Layer 5 of a small transformer language model trained on English Wikipedia (10 layers, counted from 0, width 96).
A neuron's activation on a vector x is ReLU(gate . x + bias) times (in . x + bias), where the dot is the dot product.
The model reads these tokens: " time" " and" " we" " were" " go" "ing" " to" " g" "et" " mar" "ri" "ed." " It" " was" " s" "ort" " of" " a" " pl"

The vector x that enters this layer's MLP at each token. A number n stands for (n - 128) times 0.036.
0 " time": 177, 190, 99, 138, 123, 166, 187, 119, 129, 153, 145, 140, 218, 147, 119, 152, 153, 162, 133, 142, 184, 159, 114, 173, 66, 141, 139, 141, 125, 84, 149, 136, 123, 130, 107, 104, 51, 74, 107, 89, 162, 86, 25, 129, 95, 183, 83, 161, 93, 101, 110, 170, 43, 123, 26, 120, 136, 159, 170, 177, 143, 138, 98, 126, 94, 138, 114, 176, 138, 95, 135, 99, 73, 171, 132, 147, 81, 91, 148, 187, 81, 187, 95, 110, 168, 116, 115, 142, 127, 137, 131, 118, 147, 116, 104, 85
1 " and": 156, 96, 155, 77, 145, 118, 157, 108, 89, 243, 97, 126, 175, 141, 121, 183, 112, 98, 132, 163, 193, 107, 116, 109, 85, 111, 160, 116, 137, 119, 128, 139, 164, 133, 143, 115, 141, 120, 84, 90, 127, 105, 95, 152, 94, 176, 130, 102, 119, 116, 166, 120, 111, 218, 124, 86, 142, 131, 139, 143, 138, 93, 132, 110, 110, 116, 105, 120, 179, 144, 156, 43, 115, 194, 146, 106, 112, 86, 179, 136, 123, 127, 157, 132, 133, 121, 158, 183, 87, 83, 131, 93, 144, 74, 119, 86
2 " we": 83, 145, 156, 118, 100, 166, 169, 105, 111, 193, 153, 73, 104, 100, 83, 140, 154, 141, 120, 183, 148, 139, 127, 138, 70, 104, 80, 68, 118, 142, 102, 178, 173, 59, 76, 108, 124, 150, 104, 103, 87, 102, 113, 153, 114, 158, 159, 156, 101, 133, 162, 190, 136, 132, 107, 129, 117, 154, 171, 154, 145, 75, 197, 107, 135, 188, 160, 104, 212, 114, 188, 124, 180, 140, 102, 124, 89, 52, 193, 160, 110, 128, 94, 159, 125, 104, 160, 171, 92, 101, 149, 52, 82, 121, 102, 110
3 " were": 154, 59, 143, 126, 96, 141, 172, 118, 92, 211, 150, 74, 156, 71, 89, 168, 112, 146, 112, 146, 168, 136, 124, 82, 23, 140, 137, 128, 145, 115, 115, 164, 106, 118, 69, 152, 162, 146, 112, 49, 160, 144, 129, 118, 91, 167, 108, 102, 94, 100, 140, 137, 103, 165, 107, 123, 146, 122, 204, 146, 149, 69, 202, 68, 135, 102, 193, 167, 135, 118, 149, 88, 142, 153, 102, 167, 121, 159, 151, 109, 131, 119, 134, 172, 164, 152, 116, 154, 103, 136, 137, 115, 100, 71, 129, 39
4 " go": 134, 105, 136, 104, 122, 209, 156, 127, 110, 175, 123, 122, 77, 85, 123, 106, 80, 137, 121, 123, 30, 128, 85, 183, 65, 109, 114, 129, 166, 126, 148, 205, 202, 50, 23, 83, 138, 134, 117, 108, 135, 146, 95, 149, 77, 156, 120, 145, 81, 110, 169, 163, 124, 142, 103, 155, 125, 80, 168, 145, 152, 133, 165, 87, 71, 220, 191, 137, 79, 140, 149, 131, 122, 175, 152, 154, 117, 133, 229, 100, 123, 120, 91, 110, 146, 169, 96, 115, 124, 97, 102, 118, 133, 142, 132, 127
5 "ing": 146, 106, 159, 154, 119, 172, 169, 171, 83, 178, 149, 86, 167, 91, 183, 107, 126, 129, 76, 182, 88, 196, 117, 163, 45, 113, 108, 141, 147, 129, 184, 143, 158, 124, 101, 107, 116, 113, 48, 82, 74, 151, 119, 157, 142, 167, 159, 99, 115, 146, 156, 136, 119, 122, 134, 99, 92, 60, 232, 222, 149, 121, 103, 128, 89, 121, 140, 84, 194, 100, 158, 140, 117, 151, 97, 126, 50, 113, 170, 99, 140, 124, 92, 87, 196, 116, 86, 162, 105, 126, 180, 137, 145, 71, 84, 118
6 " to": 88, 172, 156, 153, 114, 141, 120, 117, 89, 195, 161, 113, 101, 123, 130, 140, 127, 147, 126, 212, 161, 142, 173, 98, 86, 128, 103, 186, 206, 108, 136, 141, 185, 109, 78, 93, 141, 133, 121, 11, 121, 138, 97, 153, 79, 200, 131, 132, 115, 148, 101, 136, 107, 130, 132, 77, 138, 73, 146, 162, 180, 90, 197, 65, 73, 130, 169, 126, 136, 77, 194, 69, 132, 188, 98, 112, 91, 107, 180, 149, 159, 94, 134, 93, 109, 106, 117, 140, 114, 84, 133, 87, 132, 125, 132, 98
7 " g": 128, 96, 165, 155, 131, 163, 147, 167, 129, 143, 146, 66, 130, 93, 80, 133, 113, 111, 199, 203, 71, 117, 139, 133, 76, 95, 156, 91, 132, 151, 129, 193, 119, 143, 39, 113, 143, 151, 87, 92, 124, 89, 123, 162, 44, 153, 93, 152, 83, 138, 107, 156, 107, 143, 110, 108, 152, 190, 152, 191, 143, 56, 135, 87, 100, 147, 132, 138, 169, 118, 114, 118, 189, 163, 84, 127, 117, 137, 158, 120, 116, 171, 158, 173, 143, 93, 175, 132, 96, 142, 169, 58, 113, 144, 89, 70
8 "et": 95, 82, 201, 118, 68, 133, 177, 141, 146, 158, 140, 97, 181, 83, 185, 44, 144, 142, 125, 132, 141, 188, 91, 173, 117, 111, 132, 128, 115, 179, 96, 166, 104, 114, 68, 82, 72, 178, 52, 117, 128, 155, 175, 134, 94, 181, 164, 71, 112, 129, 115, 135, 114, 132, 130, 84, 126, 59, 188, 157, 191, 143, 140, 138, 148, 170, 103, 101, 165, 137, 111, 139, 164, 168, 109, 221, 102, 178, 175, 95, 65, 76, 112, 35, 109, 136, 112, 142, 155, 127, 167, 83, 125, 111, 100, 6
9 " mar": 146, 135, 197, 96, 88, 190, 135, 114, 135, 116, 155, 63, 147, 111, 95, 92, 165, 128, 113, 111, 166, 128, 94, 155, 40, 149, 123, 171, 145, 85, 225, 153, 177, 79, 71, 86, 99, 127, 109, 78, 179, 99, 117, 94, 101, 176, 155, 102, 116, 170, 122, 166, 89, 101, 123, 134, 141, 102, 146, 154, 176, 86, 109, 146, 168, 169, 171, 143, 128, 133, 156, 109, 141, 129, 97, 106, 95, 82, 168, 98, 143, 154, 152, 91, 87, 194, 139, 107, 83, 148, 77, 67, 235, 130, 118, 114
10 "ri": 176, 97, 206, 77, 144, 178, 151, 136, 115, 130, 153, 183, 145, 92, 214, 113, 121, 111, 223, 159, 156, 187, 75, 95, 65, 133, 102, 206, 207, 100, 173, 121, 94, 136, 77, 119, 111, 122, 157, 92, 118, 128, 89, 171, 77, 129, 68, 147, 88, 121, 140, 154, 110, 111, 133, 120, 118, 66, 161, 114, 124, 122, 121, 130, 142, 142, 219, 76, 92, 122, 64, 120, 90, 122, 106, 49, 108, 156, 197, 135, 122, 117, 134, 139, 78, 172, 117, 90, 128, 119, 188, 109, 101, 150, 108, 147
11 "ed.": 65, 163, 156, 104, 150, 174, 118, 129, 105, 174, 157, 140, 160, 153, 170, 160, 162, 129, 93, 116, 142, 147, 79, 130, 90, 81, 99, 99, 167, 107, 95, 113, 106, 134, 139, 134, 151, 124, 127, 121, 152, 70, 103, 204, 119, 190, 87, 83, 85, 111, 122, 140, 73, 147, 73, 114, 173, 119, 173, 112, 150, 100, 107, 168, 127, 150, 189, 123, 150, 106, 122, 105, 92, 204, 55, 110, 142, 113, 123, 124, 187, 167, 114, 150, 130, 128, 147, 88, 63, 124, 133, 156, 182, 133, 83, 72
12 " It": 179, 160, 108, 80, 68, 177, 181, 153, 151, 215, 117, 64, 141, 162, 132, 155, 155, 130, 141, 96, 120, 116, 111, 152, 85, 105, 95, 81, 177, 142, 89, 106, 150, 89, 89, 71, 127, 168, 98, 72, 185, 150, 119, 169, 120, 120, 158, 125, 86, 142, 118, 120, 102, 126, 124, 178, 142, 141, 210, 86, 166, 125, 119, 97, 91, 167, 146, 132, 157, 70, 122, 79, 100, 197, 119, 124, 107, 160, 170, 168, 103, 124, 172, 142, 74, 99, 179, 140, 105, 132, 162, 89, 123, 66, 76, 98
13 " was": 164, 79, 134, 111, 91, 142, 182, 126, 94, 226, 142, 70, 172, 69, 105, 163, 124, 132, 143, 136, 157, 128, 115, 103, 16, 137, 135, 122, 154, 110, 139, 131, 96, 133, 105, 156, 162, 140, 115, 43, 162, 141, 139, 103, 112, 154, 104, 125, 93, 119, 120, 108, 84, 185, 90, 145, 159, 147, 192, 148, 192, 71, 179, 97, 131, 103, 197, 174, 106, 107, 126, 100, 121, 144, 83, 183, 145, 177, 117, 90, 128, 85, 132, 139, 129, 141, 119, 125, 133, 143, 140, 104, 109, 68, 119, 73
14 " s": 149, 93, 167, 186, 153, 158, 208, 86, 61, 128, 113, 102, 165, 161, 118, 72, 101, 108, 167, 179, 31, 79, 65, 171, 99, 81, 149, 113, 180, 167, 160, 124, 160, 136, 87, 146, 134, 83, 123, 105, 118, 87, 116, 185, 80, 206, 95, 139, 84, 190, 152, 95, 83, 123, 118, 168, 145, 102, 146, 151, 182, 135, 124, 116, 135, 146, 135, 129, 135, 144, 88, 129, 115, 171, 110, 77, 132, 100, 154, 154, 132, 167, 91, 151, 128, 151, 98, 120, 111, 156, 97, 96, 141, 112, 132, 147
15 "ort": 118, 88, 195, 111, 102, 184, 184, 144, 177, 104, 146, 96, 168, 115, 216, 121, 123, 146, 165, 177, 157, 129, 153, 96, 76, 96, 134, 105, 95, 79, 131, 160, 107, 109, 60, 82, 162, 181, 74, 113, 133, 108, 51, 128, 108, 145, 75, 86, 102, 114, 119, 111, 172, 93, 80, 118, 97, 100, 172, 141, 195, 69, 130, 116, 142, 142, 156, 133, 190, 195, 145, 185, 125, 126, 37, 187, 120, 126, 188, 80, 122, 169, 122, 137, 112, 159, 48, 129, 115, 154, 155, 142, 181, 83, 55, 98
16 " of": 111, 148, 241, 139, 129, 123, 153, 90, 149, 141, 173, 132, 172, 82, 126, 143, 144, 121, 130, 153, 151, 132, 97, 182, 114, 146, 96, 141, 199, 164, 108, 133, 201, 141, 61, 144, 153, 84, 127, 74, 180, 157, 128, 149, 93, 154, 115, 73, 124, 150, 155, 129, 103, 126, 107, 66, 136, 92, 125, 144, 169, 112, 156, 70, 106, 89, 156, 170, 97, 108, 161, 118, 79, 155, 88, 145, 74, 125, 150, 151, 142, 111, 120, 104, 143, 150, 141, 139, 97, 61, 167, 120, 103, 21, 110, 113
17 " a": 106, 82, 148, 134, 97, 160, 169, 82, 151, 172, 155, 99, 195, 112, 194, 155, 83, 119, 173, 102, 122, 116, 95, 128, 72, 148, 80, 104, 197, 149, 180, 122, 191, 125, 97, 125, 128, 105, 103, 93, 157, 133, 97, 159, 84, 157, 181, 141, 99, 168, 157, 126, 100, 135, 77, 174, 155, 132, 192, 132, 120, 73, 133, 80, 111, 101, 86, 161, 106, 132, 138, 114, 121, 219, 111, 46, 155, 132, 134, 165, 147, 122, 106, 126, 99, 108, 122, 102, 142, 147, 133, 135, 133, 56, 76, 96
18 " pl": 140, 108, 181, 96, 110, 133, 95, 113, 124, 118, 122, 153, 121, 106, 84, 143, 145, 126, 154, 150, 34, 87, 130, 152, 114, 82, 135, 174, 184, 172, 146, 179, 126, 145, 84, 103, 141, 85, 113, 106, 118, 142, 141, 215, 75, 215, 112, 176, 76, 158, 81, 157, 108, 136, 102, 164, 147, 181, 148, 119, 150, 92, 65, 117, 139, 170, 124, 193, 198, 96, 132, 132, 111, 158, 143, 76, 110, 142, 196, 113, 85, 114, 117, 132, 63, 137, 93, 136, 112, 117, 128, 74, 173, 121, 101, 137

Each question shows the input weights of one neuron of the MLP. A number n stands for (n - 128) times 0.0031.

n245 gate (bias -0.391): 122, 169, 143, 104, 135, 122, 125, 145, 120, 125, 128, 98, 192, 159, 152, 162, 123, 143, 144, 121, 123, 173, 153, 148, 128, 144, 105, 63, 129, 129, 123, 129, 151, 146, 147, 153, 152, 177, 105, 123, 166, 185, 174, 96, 133, 135, 112, 133, 116, 133, 116, 126, 152, 115, 149, 118, 99, 161, 177, 196, 123, 91, 138, 118, 159, 156, 148, 160, 115, 75, 145, 96, 116, 114, 101, 138, 97, 153, 107, 137, 136, 93, 143, 107, 169, 132, 112, 110, 144, 85, 149, 124, 162, 133, 161, 75
n245 in (bias -0.146): 88, 172, 122, 157, 131, 145, 111, 78, 152, 131, 139, 123, 175, 105, 173, 132, 118, 127, 133, 106, 138, 112, 146, 116, 157, 130, 131, 142, 148, 154, 156, 155, 132, 97, 90, 121, 108, 157, 134, 160, 131, 80, 132, 88, 130, 136, 130, 141, 129, 113, 198, 91, 193, 126, 182, 111, 130, 112, 160, 159, 153, 129, 125, 162, 122, 144, 83, 144, 150, 75, 130, 128, 105, 169, 116, 135, 58, 119, 86, 125, 129, 96, 142, 143, 138, 197, 128, 171, 145, 118, 157, 82, 94, 104, 126, 116
It fires most on token 8 "et"

n228 gate (bias -0.314): 116, 154, 85, 122, 102, 121, 129, 147, 110, 124, 147, 135, 141, 74, 157, 114, 141, 135, 118, 137, 137, 131, 117, 164, 151, 120, 98, 116, 161, 133, 133, 131, 187, 150, 142, 96, 118, 138, 100, 185, 128, 76, 146, 100, 120, 100, 118, 173, 143, 110, 139, 109, 107, 95, 167, 142, 169, 135, 122, 140, 124, 197, 113, 125, 114, 111, 101, 128, 106, 145, 136, 136, 143, 128, 124, 125, 80, 144, 90, 166, 64, 109, 123, 109, 101, 141, 126, 104, 138, 117, 118, 159, 140, 193, 106, 114
n228 in (bias 0.010): 120, 176, 114, 151, 81, 94, 149, 154, 92, 144, 155, 134, 154, 142, 125, 168, 89, 99, 148, 93, 118, 140, 133, 107, 167, 150, 134, 132, 142, 123, 72, 138, 115, 157, 107, 129, 99, 155, 130, 115, 116, 144, 146, 128, 205, 95, 110, 48, 137, 120, 147, 174, 147, 156, 111, 197, 133, 112, 107, 144, 126, 115, 96, 110, 94, 143, 101, 118, 78, 153, 122, 136, 40, 114, 113, 160, 119, 132, 180, 109, 144, 165, 90, 103, 132, 89, 128, 138, 110, 114, 93, 125, 131, 94, 99, 124
It fires most on token 0 " time"

n157 gate (bias -0.317): 101, 102, 152, 180, 187, 89, 96, 122, 139, 136, 126, 135, 99, 134, 194, 154, 99, 145, 113, 122, 146, 118, 98, 158, 120, 125, 144, 155, 106, 168, 135, 174, 160, 127, 128, 162, 126, 129, 131, 131, 130, 174, 85, 142, 95, 90, 124, 102, 147, 118, 147, 157, 91, 120, 153, 117, 152, 152, 94, 112, 133, 116, 116, 123, 87, 118, 126, 137, 124, 136, 157, 112, 144, 115, 140, 126, 49, 147, 58, 107, 125, 156, 119, 133, 164, 149, 144, 100, 119, 117, 97, 106, 113, 102, 143, 166
n157 in (bias 0.013): 119, 123, 103, 133, 111, 65, 100, 107, 116, 161, 148, 131, 123, 91, 139, 132, 113, 131, 119, 162, 90, 115, 138, 164, 76, 92, 131, 140, 105, 118, 153, 133, 152, 119, 112, 112, 130, 127, 148, 169, 161, 118, 143, 150, 167, 99, 119, 93, 94, 120, 137, 225, 136, 138, 137, 62, 125, 136, 120, 134, 137, 206, 119, 138, 120, 142, 83, 107, 125, 96, 159, 96, 137, 93, 108, 121, 97, 168, 152, 118, 83, 121, 156, 99, 159, 103, 160, 133, 141, 149, 173, 76, 155, 152, 172, 127
It fires most on token 16 " of"

n66 gate (bias -0.389): 110, 133, 128, 140, 118, 117, 126, 172, 127, 136, 150, 89, 141, 138, 113, 126, 129, 148, 108, 136, 111, 123, 140, 111, 147, 107, 81, 131, 119, 113, 87, 124, 167, 133, 150, 125, 103, 178, 139, 107, 104, 91, 161, 77, 118, 91, 157, 109, 130, 159, 199, 155, 97, 126, 114, 171, 107, 143, 148, 135, 93, 149, 122, 104, 149, 128, 152, 123, 161, 196, 195, 155, 99, 135, 171, 108, 121, 111, 155, 118, 149, 160, 123, 119, 117, 93, 143, 108, 117, 149, 94, 126, 134, 155, 122, 158
n66 in (bias -0.191): 131, 112, 125, 116, 135, 162, 183, 59, 171, 151, 168, 135, 112, 129, 142, 147, 157, 154, 97, 115, 152, 190, 127, 105, 156, 154, 145, 133, 104, 136, 116, 114, 152, 120, 150, 144, 124, 101, 99, 130, 148, 96, 130, 91, 115, 121, 145, 77, 141, 157, 101, 143, 91, 130, 117, 112, 165, 104, 132, 146, 149, 153, 115, 84, 134, 141, 165, 135, 130, 132, 98, 31, 124, 82, 171, 107, 147, 89, 124, 140, 155, 116, 89, 172, 96, 101, 126, 120, 105, 172, 106, 153, 107, 171, 102, 158
Its two highest activations, in order, are on tokens 9 " mar", 2 " we"

n182 gate (bias -0.367): 154, 130, 111, 148, 123, 140, 110, 110, 107, 116, 86, 72, 178, 177, 142, 147, 164, 120, 79, 167, 114, 119, 134, 114, 145, 160, 157, 150, 78, 97, 94, 177, 144, 119, 171, 130, 172, 157, 113, 124, 158, 151, 119, 146, 124, 163, 86, 152, 110, 141, 94, 111, 112, 113, 115, 150, 101, 139, 142, 110, 140, 142, 178, 86, 113, 131, 128, 176, 130, 130, 139, 125, 129, 65, 143, 134, 149, 173, 147, 81, 166, 165, 84, 103, 100, 88, 119, 155, 122, 117, 114, 137, 106, 111, 119, 117
n182 in (bias 0.094): 126, 150, 117, 172, 114, 126, 137, 121, 36, 101, 102, 131, 133, 117, 99, 112, 190, 116, 120, 159, 152, 96, 114, 149, 68, 166, 124, 124, 103, 135, 160, 77, 74, 127, 97, 146, 140, 143, 163, 134, 114, 152, 146, 121, 126, 49, 127, 147, 115, 87, 97, 147, 136, 138, 150, 170, 90, 120, 117, 161, 106, 131, 161, 124, 101, 105, 97, 142, 118, 131, 127, 118, 138, 151, 113, 132, 98, 97, 154, 126, 168, 109, 87, 137, 105, 175, 130, 161, 125, 144, 133, 154, 163, 148, 130, 102
On which token does it fire most, and how strongly? 3 " were", at about 1

n97 gate (bias -0.424): 101, 118, 108, 113, 106, 94, 170, 127, 146, 164, 183, 165, 61, 129, 158, 124, 145, 144, 167, 158, 163, 145, 139, 134, 98, 132, 80, 149, 132, 96, 143, 95, 126, 147, 166, 179, 104, 143, 151, 119, 137, 119, 64, 151, 101, 96, 151, 105, 145, 139, 100, 112, 113, 93, 105, 73, 125, 128, 156, 108, 127, 218, 126, 169, 135, 122, 158, 157, 121, 120, 120, 125, 122, 111, 110, 104, 161, 170, 141, 138, 92, 137, 117, 169, 170, 125, 149, 88, 137, 144, 143, 113, 98, 160, 133, 117
n97 in (bias 0.030): 126, 147, 148, 139, 209, 111, 146, 162, 111, 183, 136, 100, 162, 145, 171, 92, 105, 139, 157, 140, 71, 127, 75, 112, 149, 148, 109, 140, 169, 164, 155, 131, 92, 125, 154, 109, 131, 131, 139, 76, 141, 117, 159, 80, 69, 131, 141, 179, 101, 116, 91, 95, 131, 161, 126, 126, 144, 138, 96, 163, 126, 122, 167, 125, 145, 101, 150, 102, 112, 162, 130, 166, 120, 132, 100, 95, 118, 71, 117, 116, 126, 90, 125, 124, 109, 160, 138, 113, 117, 85, 171, 124, 54, 126, 135, 108
It fires most on token 10 "ri"

n62 gate (bias -0.363): 197, 145, 126, 140, 114, 142, 151, 87, 143, 174, 130, 148, 120, 142, 131, 77, 112, 80, 118, 118, 173, 146, 149, 123, 126, 134, 108, 102, 145, 110, 96, 98, 98, 145, 159, 194, 103, 111, 146, 144, 120, 119, 142, 118, 115, 131, 102, 90, 113, 179, 137, 129, 160, 126, 63, 109, 164, 153, 124, 109, 130, 126, 174, 125, 153, 126, 114, 143, 100, 103, 141, 133, 132, 160, 130, 123, 92, 145, 150, 170, 106, 138, 149, 152, 111, 93, 99, 153, 149, 122, 113, 181, 160, 144, 126, 126
n62 in (bias 0.180): 154, 120, 102, 135, 149, 96, 133, 119, 135, 72, 96, 109, 132, 108, 133, 152, 185, 133, 105, 158, 94, 111, 108, 125, 79, 119, 194, 135, 156, 145, 87, 152, 157, 162, 108, 151, 147, 112, 130, 116, 137, 137, 119, 127, 143, 123, 123, 137, 145, 122, 153, 168, 70, 157, 109, 153, 165, 150, 94, 126, 146, 132, 115, 112, 95, 71, 119, 129, 148, 125, 115, 190, 118, 119, 135, 164, 158, 111, 163, 109, 185, 78, 183, 73, 122, 145, 206, 93, 155, 126, 128, 165, 137, 169, 133, 155
It fires most on token 13 " was"

n165 gate (bias -0.183): 133, 165, 117, 137, 136, 112, 137, 132, 122, 130, 148, 140, 129, 185, 101, 151, 135, 104, 130, 158, 131, 143, 130, 84, 139, 68, 187, 125, 119, 119, 134, 170, 115, 122, 132, 162, 126, 69, 98, 135, 127, 143, 90, 134, 113, 127, 129, 71, 118, 126, 160, 169, 103, 111, 100, 107, 124, 119, 141, 128, 82, 161, 108, 143, 130, 110, 87, 137, 141, 108, 134, 125, 144, 166, 130, 178, 125, 100, 85, 105, 167, 167, 99, 130, 144, 114, 113, 101, 110, 113, 133, 202, 140, 178, 79, 82
n165 in (bias 0.061): 81, 155, 163, 134, 131, 167, 114, 117, 103, 117, 159, 153, 112, 132, 111, 179, 105, 110, 125, 150, 145, 142, 100, 144, 146, 77, 94, 111, 117, 65, 148, 186, 126, 133, 145, 96, 101, 104, 148, 161, 120, 143, 91, 130, 131, 170, 123, 85, 138, 73, 163, 122, 117, 144, 131, 119, 138, 162, 103, 99, 150, 200, 127, 149, 134, 191, 95, 92, 122, 156, 121, 89, 114, 147, 127, 137, 86, 140, 133, 158, 158, 124, 124, 128, 95, 90, 104, 186, 112, 159, 166, 116, 117, 147, 137, 57
On which three tokens does it fire most, strongest first? 11 "ed.", 0 " time", 1 " and"

n129 gate (bias -0.376): 133, 113, 131, 149, 117, 149, 162, 120, 142, 133, 122, 86, 98, 178, 147, 108, 184, 115, 143, 147, 131, 114, 125, 127, 139, 139, 168, 125, 91, 135, 170, 131, 125, 138, 211, 83, 156, 144, 71, 86, 137, 104, 68, 155, 90, 118, 100, 125, 160, 103, 133, 188, 119, 112, 165, 109, 94, 161, 137, 55, 136, 202, 126, 187, 81, 127, 142, 144, 116, 123, 162, 175, 101, 133, 199, 131, 138, 66, 128, 149, 138, 134, 120, 177, 124, 94, 118, 151, 175, 124, 96, 115, 76, 143, 158, 79
n129 in (bias -0.062): 174, 108, 146, 76, 135, 149, 159, 119, 79, 143, 144, 150, 118, 113, 103, 137, 159, 143, 196, 168, 124, 148, 109, 153, 171, 167, 83, 135, 142, 124, 193, 67, 158, 88, 134, 91, 118, 140, 143, 141, 91, 96, 116, 126, 119, 115, 80, 192, 122, 133, 120, 124, 183, 181, 173, 134, 143, 135, 126, 182, 120, 185, 175, 122, 84, 143, 157, 180, 141, 63, 146, 123, 187, 136, 120, 94, 133, 142, 124, 112, 199, 123, 113, 137, 110, 85, 150, 162, 185, 97, 162, 120, 165, 64, 132, 149
It fires most on token 1 " and"

n255 gate (bias -0.300): 83, 104, 121, 159, 152, 103, 122, 53, 106, 105, 122, 120, 94, 148, 72, 153, 159, 124, 101, 119, 160, 126, 132, 208, 138, 122, 134, 159, 135, 105, 148, 112, 135, 181, 113, 137, 90, 118, 107, 138, 164, 142, 134, 141, 107, 128, 95, 95, 142, 136, 159, 126, 91, 106, 130, 111, 75, 138, 123, 131, 151, 118, 149, 94, 167, 144, 130, 156, 128, 105, 162, 136, 139, 153, 139, 154, 144, 144, 113, 121, 130, 113, 154, 93, 138, 105, 123, 128, 120, 77, 156, 122, 181, 145, 198, 164
n255 in (bias 0.021): 137, 118, 119, 88, 125, 144, 158, 167, 125, 155, 152, 107, 158, 130, 121, 152, 101, 96, 138, 149, 121, 138, 150, 108, 117, 155, 112, 99, 97, 184, 68, 136, 107, 47, 133, 129, 166, 100, 173, 187, 113, 123, 118, 104, 138, 163, 93, 125, 131, 150, 118, 140, 116, 142, 180, 168, 110, 143, 140, 138, 135, 91, 125, 152, 82, 125, 161, 113, 130, 131, 110, 177, 109, 118, 137, 123, 96, 93, 182, 94, 138, 103, 153, 128, 147, 142, 147, 90, 157, 191, 126, 92, 124, 142, 77, 61
It fires most on token 9 " mar"

n44 gate (bias -0.178): 76, 164, 148, 135, 133, 159, 145, 135, 105, 129, 125, 124, 72, 141, 134, 171, 139, 103, 148, 142, 158, 88, 149, 137, 134, 116, 149, 85, 111, 138, 121, 134, 101, 92, 131, 148, 126, 93, 120, 137, 127, 136, 103, 112, 65, 135, 142, 94, 121, 97, 126, 112, 106, 138, 152, 173, 140, 112, 143, 68, 118, 152, 141, 150, 97, 150, 143, 109, 107, 129, 113, 121, 162, 138, 127, 145, 112, 132, 208, 154, 135, 137, 112, 118, 147, 131, 113, 114, 141, 134, 145, 92, 90, 124, 101, 94
n44 in (bias 0.076): 150, 132, 111, 129, 122, 94, 121, 139, 182, 164, 102, 110, 107, 126, 182, 144, 161, 147, 121, 134, 96, 165, 70, 120, 105, 152, 92, 141, 146, 125, 133, 141, 112, 145, 94, 104, 109, 165, 124, 129, 146, 96, 138, 151, 173, 170, 67, 133, 138, 128, 129, 101, 130, 150, 103, 143, 143, 152, 138, 157, 143, 153, 124, 173, 129, 135, 135, 153, 144, 111, 129, 150, 99, 147, 105, 153, 166, 135, 108, 123, 94, 149, 110, 136, 147, 112, 94, 145, 138, 171, 142, 173, 132, 146, 165, 161
On which token does it fire most, and how strongly? 11 "ed.", at about 1.3

n229 gate (bias -0.442): 150, 83, 151, 131, 193, 129, 48, 128, 140, 120, 162, 112, 137, 118, 121, 110, 120, 118, 103, 93, 127, 135, 114, 156, 133, 121, 184, 147, 147, 121, 164, 76, 185, 182, 97, 81, 112, 69, 131, 144, 86, 112, 102, 135, 112, 177, 134, 113, 142, 137, 163, 133, 109, 86, 173, 127, 133, 103, 134, 96, 162, 175, 182, 120, 150, 105, 135, 115, 123, 98, 152, 122, 110, 115, 117, 121, 130, 160, 101, 117, 127, 86, 128, 142, 120, 117, 129, 102, 113, 126, 101, 111, 88, 147, 166, 142
n229 in (bias -0.178): 147, 132, 119, 138, 114, 78, 112, 100, 176, 152, 89, 109, 100, 99, 87, 91, 108, 138, 148, 71, 148, 170, 105, 127, 160, 114, 142, 145, 131, 116, 173, 107, 140, 121, 117, 123, 103, 72, 109, 99, 120, 101, 150, 112, 27, 137, 101, 123, 160, 141, 166, 179, 163, 160, 132, 84, 141, 74, 88, 162, 157, 160, 98, 89, 73, 98, 119, 169, 186, 68, 145, 167, 113, 86, 140, 134, 150, 122, 143, 129, 106, 114, 157, 116, 131, 150, 148, 129, 95, 118, 163, 88, 87, 102, 112, 107
On which three tokens does it fire most, strongest first? 16 " of", 6 " to", 9 " mar"

n78 gate (bias -0.333): 114, 108, 143, 102, 114, 66, 166, 106, 104, 124, 119, 114, 156, 139, 130, 138, 116, 142, 102, 88, 157, 135, 136, 88, 105, 105, 98, 146, 131, 157, 100, 128, 169, 162, 141, 151, 130, 137, 171, 168, 158, 87, 93, 119, 128, 144, 144, 215, 111, 162, 141, 100, 179, 150, 140, 125, 123, 127, 160, 140, 129, 126, 152, 117, 105, 178, 101, 126, 136, 159, 124, 103, 135, 99, 113, 126, 100, 153, 125, 165, 135, 148, 167, 139, 148, 91, 90, 160, 180, 115, 138, 93, 127, 171, 172, 121
n78 in (bias -0.081): 146, 128, 138, 140, 166, 121, 118, 79, 199, 148, 127, 154, 141, 109, 117, 117, 108, 199, 132, 142, 153, 156, 86, 156, 112, 92, 126, 95, 122, 114, 164, 122, 159, 145, 118, 157, 146, 113, 114, 137, 150, 174, 98, 117, 69, 158, 84, 144, 107, 97, 174, 133, 154, 200, 199, 77, 137, 139, 109, 144, 160, 138, 156, 154, 160, 99, 136, 100, 124, 149, 133, 108, 140, 155, 143, 105, 144, 134, 194, 109, 162, 116, 222, 164, 160, 97, 98, 159, 160, 109, 158, 126, 128, 98, 146, 119
On which token does it fire most, and how strongly? 1 " and", at about 1.8

n82 gate (bias -0.329): 154, 114, 112, 143, 109, 112, 122, 114, 125, 119, 181, 125, 79, 179, 136, 141, 150, 173, 134, 122, 107, 82, 154, 138, 133, 123, 130, 133, 145, 126, 141, 150, 127, 186, 93, 119, 122, 154, 152, 147, 140, 125, 174, 97, 112, 139, 127, 137, 143, 144, 142, 153, 107, 98, 146, 130, 153, 98, 115, 150, 160, 179, 74, 152, 112, 163, 131, 136, 144, 110, 180, 119, 120, 93, 117, 125, 151, 130, 160, 160, 86, 95, 164, 168, 171, 126, 139, 135, 174, 162, 92, 150, 144, 85, 142, 99
n82 in (bias -0.018): 85, 152, 133, 130, 139, 91, 179, 122, 115, 156, 103, 136, 96, 147, 187, 76, 82, 99, 91, 107, 107, 190, 93, 130, 124, 129, 140, 144, 101, 135, 182, 118, 143, 165, 107, 137, 124, 115, 100, 90, 112, 104, 181, 116, 122, 163, 73, 148, 134, 105, 114, 144, 92, 183, 125, 153, 71, 122, 122, 124, 131, 93, 120, 81, 128, 131, 169, 164, 158, 155, 141, 116, 160, 151, 124, 150, 136, 114, 109, 122, 131, 108, 129, 96, 149, 123, 108, 151, 120, 147, 133, 123, 123, 127, 150, 92
On which three tokens does it fire most, strongest first? 18 " pl", 9 " mar", 14 " s"